Layer 5 of a small transformer language model trained on English Wikipedia (9 layers, counted from 0, width 64).
A neuron's activation on a vector x is squared ReLU(weights . x), where the dot is the dot product.
The model reads these tokens: "\n" "\n" "There" " were" " 47" " households" "," " out" " of" " which" " 4" "2.6%" " had" " children" " under" " the" " age" " of"

The vector x that enters this layer's MLP at each token. A number n stands for n times 0.048.
0 "\n": 8 7 13 15 8 -6 15 -11 22 -16 -7 -11 -58 2 16 4 26 -21 20 -2 -33 -2 13 5 6 -2 -16 0 7 -8 2 -9 19 4 6 -18 -3 -13 -21 -7 22 15 -5 -1 -27 -57 11 1 -11 -10 16 25 -6 -13 -14 2 -10 95 -21 28 -21 15 -3 13
1 "\n": 8 7 13 15 8 -6 15 -11 22 -16 -7 -11 -58 2 16 4 26 -21 20 -2 -33 -2 13 5 6 -2 -16 0 7 -8 2 -9 19 4 6 -18 -3 -13 -21 -7 22 15 -5 -1 -27 -57 11 1 -11 -10 16 25 -6 -13 -14 2 -10 95 -21 28 -21 15 -3 13
2 "There": -9 -18 -11 39 19 16 5 -13 -4 -3 -47 7 -19 15 -6 10 -21 7 30 -18 -15 19 -31 -24 -14 -25 -8 2 29 28 22 -3 19 -2 6 14 16 -21 -15 27 -40 -5 -2 17 -44 13 -5 -8 11 -1 63 -23 27 0 -22 -2 1 34 8 -14 13 -34 2 9
3 " were": -23 5 24 17 -10 -10 -21 15 -20 26 -8 -6 -38 11 -1 5 -30 -15 35 -51 -13 13 20 -14 15 -20 -17 -5 8 32 19 -16 30 26 11 -12 5 -41 0 32 -5 3 -14 22 -44 23 -23 -19 1 -15 6 2 1 8 -23 -16 8 43 6 8 5 4 -6 48
4 " 47": -3 28 -10 22 -26 11 3 21 -7 -24 -17 25 -23 36 -12 12 -2 -16 36 -45 -15 3 23 5 -23 -10 2 -17 2 28 5 -10 17 11 -16 -28 20 -49 8 -12 -28 -7 -21 28 3 31 -30 -3 -4 -19 11 -9 32 -24 5 2 19 31 -2 -12 -31 11 44 17
5 " households": -11 36 -23 43 -2 -13 -11 8 11 -8 -10 1 -11 -27 -5 24 1 -6 29 -13 -55 21 13 -41 5 -22 -18 2 26 12 12 -16 -11 22 -5 -7 3 -23 3 24 8 12 -4 -9 -26 55 -31 9 20 -19 40 -18 20 18 -24 -12 12 25 -8 -3 -25 17 -27 8
6 ",": -20 15 -15 -3 -22 11 3 22 -11 20 -40 7 5 -2 14 5 -11 -65 15 -13 -20 -3 34 1 -7 -31 -29 20 -2 -13 6 12 34 31 -12 13 -3 -48 -29 31 20 23 -20 -5 -29 29 3 5 -3 -5 53 1 14 5 -9 -8 -14 28 10 17 -10 -10 8 -5
7 " out": 20 3 -14 0 8 41 -5 -1 4 9 3 -5 -23 31 -14 21 -22 -7 -6 25 -30 18 12 -15 -18 -29 -23 -4 26 18 -18 12 1 8 28 -2 22 -40 -8 -5 11 -3 -24 -5 10 60 -44 -8 -31 27 22 -18 18 -9 -15 -32 12 38 -28 9 -12 -24 2 22
8 " of": 8 15 -12 5 11 21 -28 -7 -11 1 -5 1 -50 16 -7 18 -3 -5 -4 3 -31 43 43 55 24 -26 3 21 16 -12 2 -7 -1 15 -8 -13 -5 -43 -12 9 -37 -4 16 -13 -30 57 -10 12 -12 -31 29 -22 2 -11 -2 1 -15 1 15 3 1 6 -21 24
9 " which": 6 30 16 12 -5 6 4 7 -20 6 -20 -7 -24 -1 5 3 -16 -18 35 -16 -22 13 5 -32 -32 -31 -23 1 0 11 -7 -9 8 4 13 8 -6 -49 -24 16 25 32 9 7 -43 32 -18 5 9 -19 61 -38 8 7 3 -5 3 31 51 -7 2 -13 3 7
10 " 4": 1 29 3 24 -2 20 -1 1 -4 -19 -56 17 -24 24 -5 -6 -9 -1 10 -12 -29 5 19 20 -41 -29 0 4 -1 14 -2 19 28 2 -21 -10 24 -44 -15 -13 5 18 -39 12 24 14 -40 18 19 -26 37 -16 10 1 11 -1 7 12 20 -23 -37 23 30 3
11 "2.6%": -5 4 -23 13 -12 9 11 6 16 -28 -6 6 16 16 -6 29 6 -25 28 -21 -52 31 7 -38 -8 -21 -16 6 -13 -7 -12 2 21 22 14 7 -3 -51 -21 6 12 31 -17 35 -10 26 -24 12 7 -16 19 -24 6 27 19 -17 36 20 25 -36 -35 -8 6 -1
12 " had": 18 11 -24 10 -54 6 30 3 -3 -9 15 8 -11 -7 6 6 -16 -34 27 -37 -46 25 42 -3 -13 -36 -6 13 -16 21 -8 6 -1 8 16 -11 0 -54 -19 -10 -4 23 -10 12 -5 20 -31 28 2 -14 33 11 38 -1 3 3 22 8 36 2 0 -7 -15 -9
13 " children": 16 32 -27 -6 -8 11 1 11 -4 6 4 -10 2 -44 18 22 8 -43 13 -11 -56 -14 15 -12 -10 -11 -13 -18 13 -11 9 -1 26 8 6 1 -2 -34 -30 4 17 28 -7 -1 -2 40 -7 22 20 -8 38 -28 42 -11 -26 -37 22 -5 36 -16 -4 27 2 1
14 " under": 2 -8 -39 -19 10 15 -1 -34 -8 -17 27 12 6 31 20 12 -15 8 5 -20 -23 15 28 31 -1 -23 -37 7 5 35 -14 3 -17 -7 12 -12 18 -23 -16 -7 -21 23 -11 -7 -23 47 -37 36 -18 -33 25 -8 20 -16 -35 7 9 28 1 28 14 -7 26 -10
15 " the": -11 -2 8 -18 13 -1 -14 -13 -18 -25 19 -10 -14 -20 22 10 -14 -54 0 -13 -5 -5 8 22 -3 -28 2 -17 -15 28 14 -14 -8 -8 5 14 -22 -26 -39 -13 11 11 12 -32 -7 27 8 46 18 -39 45 0 48 14 27 -5 14 -1 5 13 -1 2 52 -5
16 " age": 16 4 -38 17 -12 -27 21 2 3 -6 0 17 -5 0 19 11 -32 -19 -4 -17 -36 4 9 -35 13 -7 -13 -16 7 24 -22 14 0 -20 18 20 1 -53 -40 4 34 17 -4 -7 -9 60 -1 34 26 -4 19 -19 30 26 -6 -20 0 32 -2 -5 -21 -7 21 -14
17 " of": 20 -4 -42 -2 9 1 13 27 18 25 -18 4 -30 -49 -10 -7 -20 -38 -2 22 -31 13 39 -4 11 -11 -22 -7 19 17 3 4 -24 0 4 -2 -9 -36 -14 1 -5 20 15 -21 -26 48 4 16 31 -22 42 -24 20 -10 -8 7 11 -1 33 -18 28 2 -5 -5

Each question shows the input weights of one neuron of the MLP. A number n stands for n times 0.0084.

n329: -30 -1 3 -11 -16 20 -5 -8 0 16 21 -11 0 -34 17 5 7 -7 4 -19 8 -4 -15 -7 22 7 -18 22 -2 -1 -44 17 20 -8 27 11 19 20 26 -29 46 18 31 -1 16 -13 7 20 -12 -1 19 -36 -12 -17 13 31 -10 -37 -4 -27 3 10 -25 17
It fires most on token 13 " children"

n2: -2 28 -10 14 32 -9 9 7 3 29 -6 23 6 14 26 -13 -30 27 -2 -24 -30 4 19 8 31 -16 15 15 -26 16 -4 22 4 -8 -5 -11 2 -1 -27 -18 3 -43 34 24 15 10 -40 -31 14 -32 -16 -37 -40 -2 -2 43 -6 -31 -5 2 29 19 0 18
It fires most on token 8 " of"

n49: 9 0 4 -14 9 33 -34 56 -6 12 12 12 2 10 24 -23 -9 15 54 -35 -11 -7 -14 -20 30 21 -23 -39 -20 -26 13 -18 -13 5 17 -18 28 12 -1 -40 3 -40 42 28 24 3 -10 13 26 -13 -50 -20 -5 -29 -2 51 -32 3 13 -35 0 4 14 -33
It fires most on token 4 " 47"

n207: -2 -13 -13 33 20 35 -36 6 12 38 -14 -61 10 -31 28 -11 -4 18 23 15 4 -11 -7 21 -25 1 1 21 11 -23 24 -10 -9 16 20 31 14 7 1 -13 -18 -32 -6 -4 29 2 16 -22 12 -15 -27 -16 7 -11 8 19 -21 16 25 -1 28 29 -38 -3
It fires most on token 8 " of"

n146: 15 7 4 44 23 -10 7 12 -22 19 33 -26 37 -17 1 -6 -1 -3 -20 21 -9 -38 -5 -5 26 -19 -2 11 17 -4 -3 24 27 20 -12 44 25 -1 -45 -17 39 12 -23 -9 -6 5 24 19 -24 -12 2 -12 -4 4 -27 20 18 -17 -15 4 9 -34 -2 -30
On which token does it fire most, and how strongly? 16 " age", at about 4.2

n52: 12 18 16 -20 10 6 8 -34 -25 39 -19 14 52 30 -26 -42 -3 -13 -8 -20 20 -5 22 -8 28 6 -4 7 -35 -50 -28 10 14 18 27 1 11 -9 10 7 17 9 -20 10 -11 17 12 37 -38 10 -34 -33 -21 18 -16 31 -32 -11 10 23 44 -27 -3 -20
It fires most on token 6 ","

n112: 7 20 -18 1 16 1 -39 -1 -19 2 23 14 -8 -18 -7 -10 -6 10 -2 -35 -28 -11 1 24 48 -42 -28 -3 -28 -7 17 -14 51 -13 -10 34 17 24 21 -27 16 -28 31 -27 29 -2 -9 6 -8 -12 -20 30 -16 -29 7 28 -14 -5 8 22 19 -11 12 -15
Its two highest activations, in order, are on tokens 15 " the", 14 " under"

n96: -8 40 -4 19 17 32 8 -7 5 13 -19 28 39 20 22 23 -7 -4 30 -30 -30 2 4 -35 7 -20 16 -20 -15 -50 8 5 -8 25 28 18 7 35 6 -7 25 0 2 74 27 0 -31 -43 15 -11 -36 -25 -7 4 8 -12 5 0 -6 -20 -17 12 -20 -34
On which token does it fire most, and how strongly? 11 "2.6%", at about 18

n326: -16 -14 -32 50 18 12 -45 -5 8 20 29 -4 12 -35 29 15 11 11 5 -34 13 -26 4 -3 -20 13 -10 -6 16 -30 -5 11 20 21 -18 22 4 17 1 -9 16 -41 -12 8 -7 -4 10 -26 5 -31 -7 30 -1 36 1 17 3 12 10 15 16 -34 -19 3
Its three highest activations, in order, are on tokens 3 " were", 5 " households", 2 "There"

n333: 34 -3 -1 -17 46 18 -14 -29 -29 33 -21 -10 39 -10 45 -24 -14 34 5 7 24 -48 39 10 -3 -48 30 -7 27 -19 -38 28 -4 -44 20 0 -13 -6 -15 -9 19 -29 -3 41 12 16 21 -31 10 3 18 -9 -16 -13 -20 26 22 -13 -7 -18 22 7 -30 17
Its two highest activations, in order, are on tokens 7 " out", 17 " of"

n181: 42 -5 -12 3 17 -19 -21 4 10 40 12 -29 23 -24 39 30 -22 17 -14 12 27 0 7 -3 40 34 12 22 -1 -4 -17 3 -13 19 29 -15 -16 2 22 -17 8 6 32 11 23 -30 24 6 1 11 -7 -36 -15 8 15 -14 -37 4 24 -41 -5 -49 -34 17
It fires most on token 17 " of"

n10: -7 -32 -1 22 25 11 6 7 -25 6 -13 29 -25 3 8 -10 20 8 23 -15 -10 -8 20 -44 7 -25 13 14 -25 5 27 8 21 -23 12 15 -7 21 11 -6 39 -25 6 60 17 4 20 -6 13 -40 -38 -29 -40 10 -11 30 -25 -6 0 -7 6 4 -6 -39
It fires most on token 11 "2.6%"

n136: 57 -5 -6 6 30 7 11 -61 -18 9 -25 27 32 14 14 0 -52 -1 35 -51 20 -64 -21 22 -2 23 21 9 -34 -4 -4 -11 32 -34 63 -4 -14 13 -8 -33 18 7 -27 3 -7 -4 22 -3 26 6 -35 5 4 7 4 -4 -23 -3 -48 12 19 21 12 -60
It fires most on token 16 " age"

n50: 62 28 -19 -7 37 -6 -51 47 7 24 -19 0 13 1 20 19 -10 -9 33 6 -16 -30 -29 -25 12 -19 6 -81 -4 -37 -19 19 33 9 58 54 14 7 34 -51 -1 -30 43 34 -6 -10 -22 5 32 -15 8 -24 -25 -22 5 12 -19 -9 19 -23 8 -24 -40 -6
Its three highest activations, in order, are on tokens 13 " children", 9 " which", 17 " of"

n260: -18 -14 23 29 7 6 18 -40 9 57 4 8 5 -35 45 -9 -36 48 24 -42 39 -4 5 -6 -4 25 5 -2 3 -6 18 -25 -5 -6 0 2 -3 7 7 -5 -8 3 1 -6 -15 3 -18 -1 -3 18 -29 23 -21 4 35 -15 -10 -8 34 13 -16 18 -13 -9
It fires most on token 3 " were"

n5: -11 -3 27 4 19 -21 -9 7 8 18 0 0 12 2 21 1 -17 49 17 -36 -12 15 -20 -28 -28 -42 11 12 21 9 23 9 -11 14 -14 34 -6 19 12 -8 16 -42 37 -4 -16 -6 8 -31 -1 -30 -31 -3 -21 11 2 25 -19 12 33 -14 -2 4 -16 22
Its three highest activations, in order, are on tokens 3 " were", 2 "There", 9 " which"

n115: 63 0 14 -4 37 -10 18 23 -48 30 12 -5 20 7 2 20 12 17 2 0 -8 30 3 8 43 30 3 8 -22 -6 -37 -3 2 -29 -9 -17 -28 33 31 -58 -11 -25 23 -7 -9 5 -3 -7 9 -9 -13 -8 -6 -55 46 -21 -16 -17 -20 -8 37 -5 -19 -20
It fires most on token 8 " of"

n376: 66 -14 2 12 12 -9 3 -33 -27 33 -22 -9 6 -21 41 3 -15 34 -9 -43 17 0 50 -48 -20 -3 5 24 -13 -23 -14 2 -15 1 -5 13 7 4 45 -24 -11 14 -6 3 46 -2 -26 -35 46 -12 1 5 -13 -5 26 2 -17 -23 -31 11 3 24 3 -11
It fires most on token 10 " 4"

n171: 23 39 -7 7 -1 -21 14 -41 -14 22 -5 -11 45 -59 -12 4 -30 13 27 -11 -34 15 25 -16 13 -2 0 18 -58 3 31 -18 -20 19 25 11 25 6 32 -3 6 -19 -18 -20 -16 4 -20 -12 1 -3 -30 5 9 13 9 31 -27 -43 24 26 -20 2 6 -34
It fires most on token 12 " had"

n349: 3 46 -12 3 -15 25 -5 3 10 20 -33 23 37 -14 29 -28 -22 32 54 -16 -6 5 32 0 -23 -18 54 14 -8 10 22 -4 28 18 12 -8 20 9 15 -31 1 21 29 40 19 -13 23 17 -25 -22 -43 -24 -14 3 -12 28 -47 -70 22 -13 4 -39 0 -40
On which token does it fire most, and how strongly? 10 " 4", at about 1.5

n304: -7 -17 14 11 12 -19 -6 -1 7 2 -36 -11 55 27 -19 6 11 31 34 -13 -2 14 36 -23 2 43 12 1 -33 -21 -13 16 -8 -29 5 -1 6 -4 -8 -3 25 31 -1 -17 -9 8 10 -37 19 -1 12 -8 0 -13 7 -10 -14 -13 -19 26 6 -40 -12 -34
Its three highest activations, in order, are on tokens 11 "2.6%", 16 " age", 6 ","

n135: -2 45 -29 21 38 23 11 5 5 38 -17 8 21 -44 5 1 -32 18 10 -48 -39 -42 4 -37 -9 -24 6 -26 13 -10 -25 8 -43 6 42 37 -46 15 17 -35 25 -1 15 12 30 9 25 27 11 9 -26 -15 15 25 9 10 -5 1 9 -9 -17 -2 7 -31
On which token does it fire most, and how strongly? 16 " age", at about 13

n344: 3 16 24 5 -1 28 -37 14 -6 45 5 19 -11 -2 -13 15 -14 0 20 -21 -18 -45 -1 -4 30 -1 19 -8 -24 -9 -1 27 -5 33 -4 27 13 21 27 -21 22 39 -33 27 -28 -26 -3 25 7 -18 3 5 -3 2 25 -7 -33 -16 1 -19 -7 -16 9 -14
Its two highest activations, in order, are on tokens 6 ",", 10 " 4"

n294: 28 -23 -12 21 36 -1 -20 -49 28 21 4 -12 9 -5 1 -13 9 44 21 -40 17 -15 -14 -1 15 37 5 39 16 7 -26 8 18 -11 17 31 -11 6 -6 -26 11 -2 -14 7 -9 2 -3 -11 27 -32 -9 -23 -17 3 -32 12 8 3 -10 -7 -3 -32 -1 -31
Its two highest activations, in order, are on tokens 2 "There", 14 " under"

n255: 46 -23 -7 43 54 43 -56 -31 7 51 -37 7 52 -8 -9 18 -11 51 15 8 -5 -10 -44 -35 5 -27 41 11 23 -5 22 41 23 -27 39 -15 28 28 -16 -18 -26 -25 34 39 -29 -14 35 -6 9 -2 21 -16 -55 1 -26 44 0 -13 -12 -49 34 -17 -35 -45
On which token does it fire most, and how strongly? 2 "There", at about 27

n208: 12 -1 -19 -7 17 23 -13 14 -12 46 -15 -26 31 -4 -10 -7 49 -20 23 8 10 -42 12 -11 24 28 0 10 4 -33 -18 18 37 42 10 22 -38 2 -15 -3 -3 -18 6 -18 -3 -22 31 -15 33 16 19 -7 15 -2 44 13 -38 -14 -6 10 21 -20 -6 -47
It fires most on token 6 ","

n319: -2 -18 36 9 17 -21 -9 -44 4 0 29 -27 18 -24 24 1 -32 18 28 -52 -18 -41 31 -29 23 15 63 -49 -8 -21 9 -31 -23 27 13 16 19 -3 -1 -27 68 -2 32 16 -27 -5 19 -14 11 12 -18 4 16 19 -8 22 -49 -39 -10 -41 21 -7 28 9
Its two highest activations, in order, are on tokens 15 " the", 16 " age"

n261: 4 16 23 13 4 -17 5 3 -25 17 27 -41 26 -3 23 -13 -6 0 -19 4 -19 -6 32 5 31 16 -13 0 -18 8 9 21 -30 37 6 28 18 6 -26 4 12 -9 27 -5 -17 -14 18 -37 -3 -20 2 -23 -11 -8 6 43 -41 -8 -17 10 29 -45 -6 14
Its two highest activations, in order, are on tokens 8 " of", 17 " of"

n358: 26 -4 -30 -2 -3 10 -38 -23 33 3 32 17 6 -14 10 -37 0 -12 -13 25 19 10 42 11 23 0 9 -24 -16 -14 -6 5 15 -21 17 24 -18 52 1 -45 18 -3 -5 52 20 7 4 1 -41 9 -5 -7 -4 -27 20 -16 -10 -12 -12 -6 23 -31 -14 9
It fires most on token 7 " out"

n308: 24 -13 -21 9 41 -30 -6 -17 21 28 -1 7 14 -12 -5 15 10 46 25 36 -6 -11 -38 -50 15 -25 11 -33 -4 4 -18 6 -14 -11 43 18 -7 33 13 -26 42 -7 -14 24 2 12 -18 -38 40 -16 -21 -43 -69 31 15 -7 18 -7 35 -31 5 -7 -57 12
Its three highest activations, in order, are on tokens 11 "2.6%", 5 " households", 9 " which"

n216: 13 4 4 4 38 15 29 15 7 -7 -21 20 28 13 10 12 -3 -9 -2 -10 -53 -24 -23 6 17 -25 -8 -3 7 -15 9 -9 -3 -5 -7 17 -5 26 3 7 19 -15 9 -14 -9 -2 -3 -18 1 -45 -1 30 -27 22 -8 -3 2 -17 20 7 46 -33 -6 2
Its three highest activations, in order, are on tokens 2 "There", 17 " of", 6 ","

n8: 8 -57 -28 32 25 29 -33 -21 13 26 52 26 11 -33 10 -12 -23 17 43 12 3 -11 32 -6 26 -3 5 -38 28 -23 -11 29 -2 -32 3 58 50 25 29 -17 -10 -34 -40 14 15 0 11 -31 -7 49 -44 -30 -15 -36 -18 3 -31 -4 -10 -3 30 10 -35 -49
On which token does it fire most, and how strongly? 7 " out", at about 0.37

n246: -19 -2 5 2 1 -21 4 -3 4 -6 4 3 19 -35 -8 6 10 23 25 5 28 1 43 -29 -18 9 -3 -21 1 3 8 4 -23 5 38 -17 -3 12 29 -3 11 30 0 25 -1 14 30 3 16 4 18 -33 -15 5 -22 31 -36 -5 -23 2 -4 13 -46 1
Its two highest activations, in order, are on tokens 5 " households", 17 " of"

n149: 36 -4 29 28 19 -25 11 -35 40 11 -45 12 16 -3 10 7 0 9 20 20 15 -18 -2 -39 -22 -24 14 4 -2 -37 8 -18 24 22 47 16 -9 27 45 -36 -7 1 4 21 -1 -21 -6 -34 -22 24 -18 -29 -20 23 44 21 -18 -2 32 -32 50 -20 -11 -33
It fires most on token 2 "There"

n271: 33 16 -39 19 30 18 -26 -13 11 15 9 0 21 -18 17 17 -6 23 -2 -30 -30 14 -18 -47 15 18 15 10 0 -25 4 -4 19 8 66 0 1 17 31 -23 10 -13 -17 19 -14 -27 3 7 -17 -34 -28 -23 12 15 11 6 -14 4 1 0 14 -56 25 -73
Its three highest activations, in order, are on tokens 11 "2.6%", 16 " age", 2 "There"

n288: 5 12 5 18 24 -11 -56 -38 4 7 -3 6 17 -25 -7 30 -4 32 18 7 -13 -1 -15 16 2 14 11 -2 -35 -9 6 1 -39 25 10 13 -37 1 18 -51 26 -14 29 -36 -7 -15 6 9 -15 10 -4 0 -2 7 -18 10 12 -38 42 -14 -15 -18 0 24
Its two highest activations, in order, are on tokens 15 " the", 8 " of"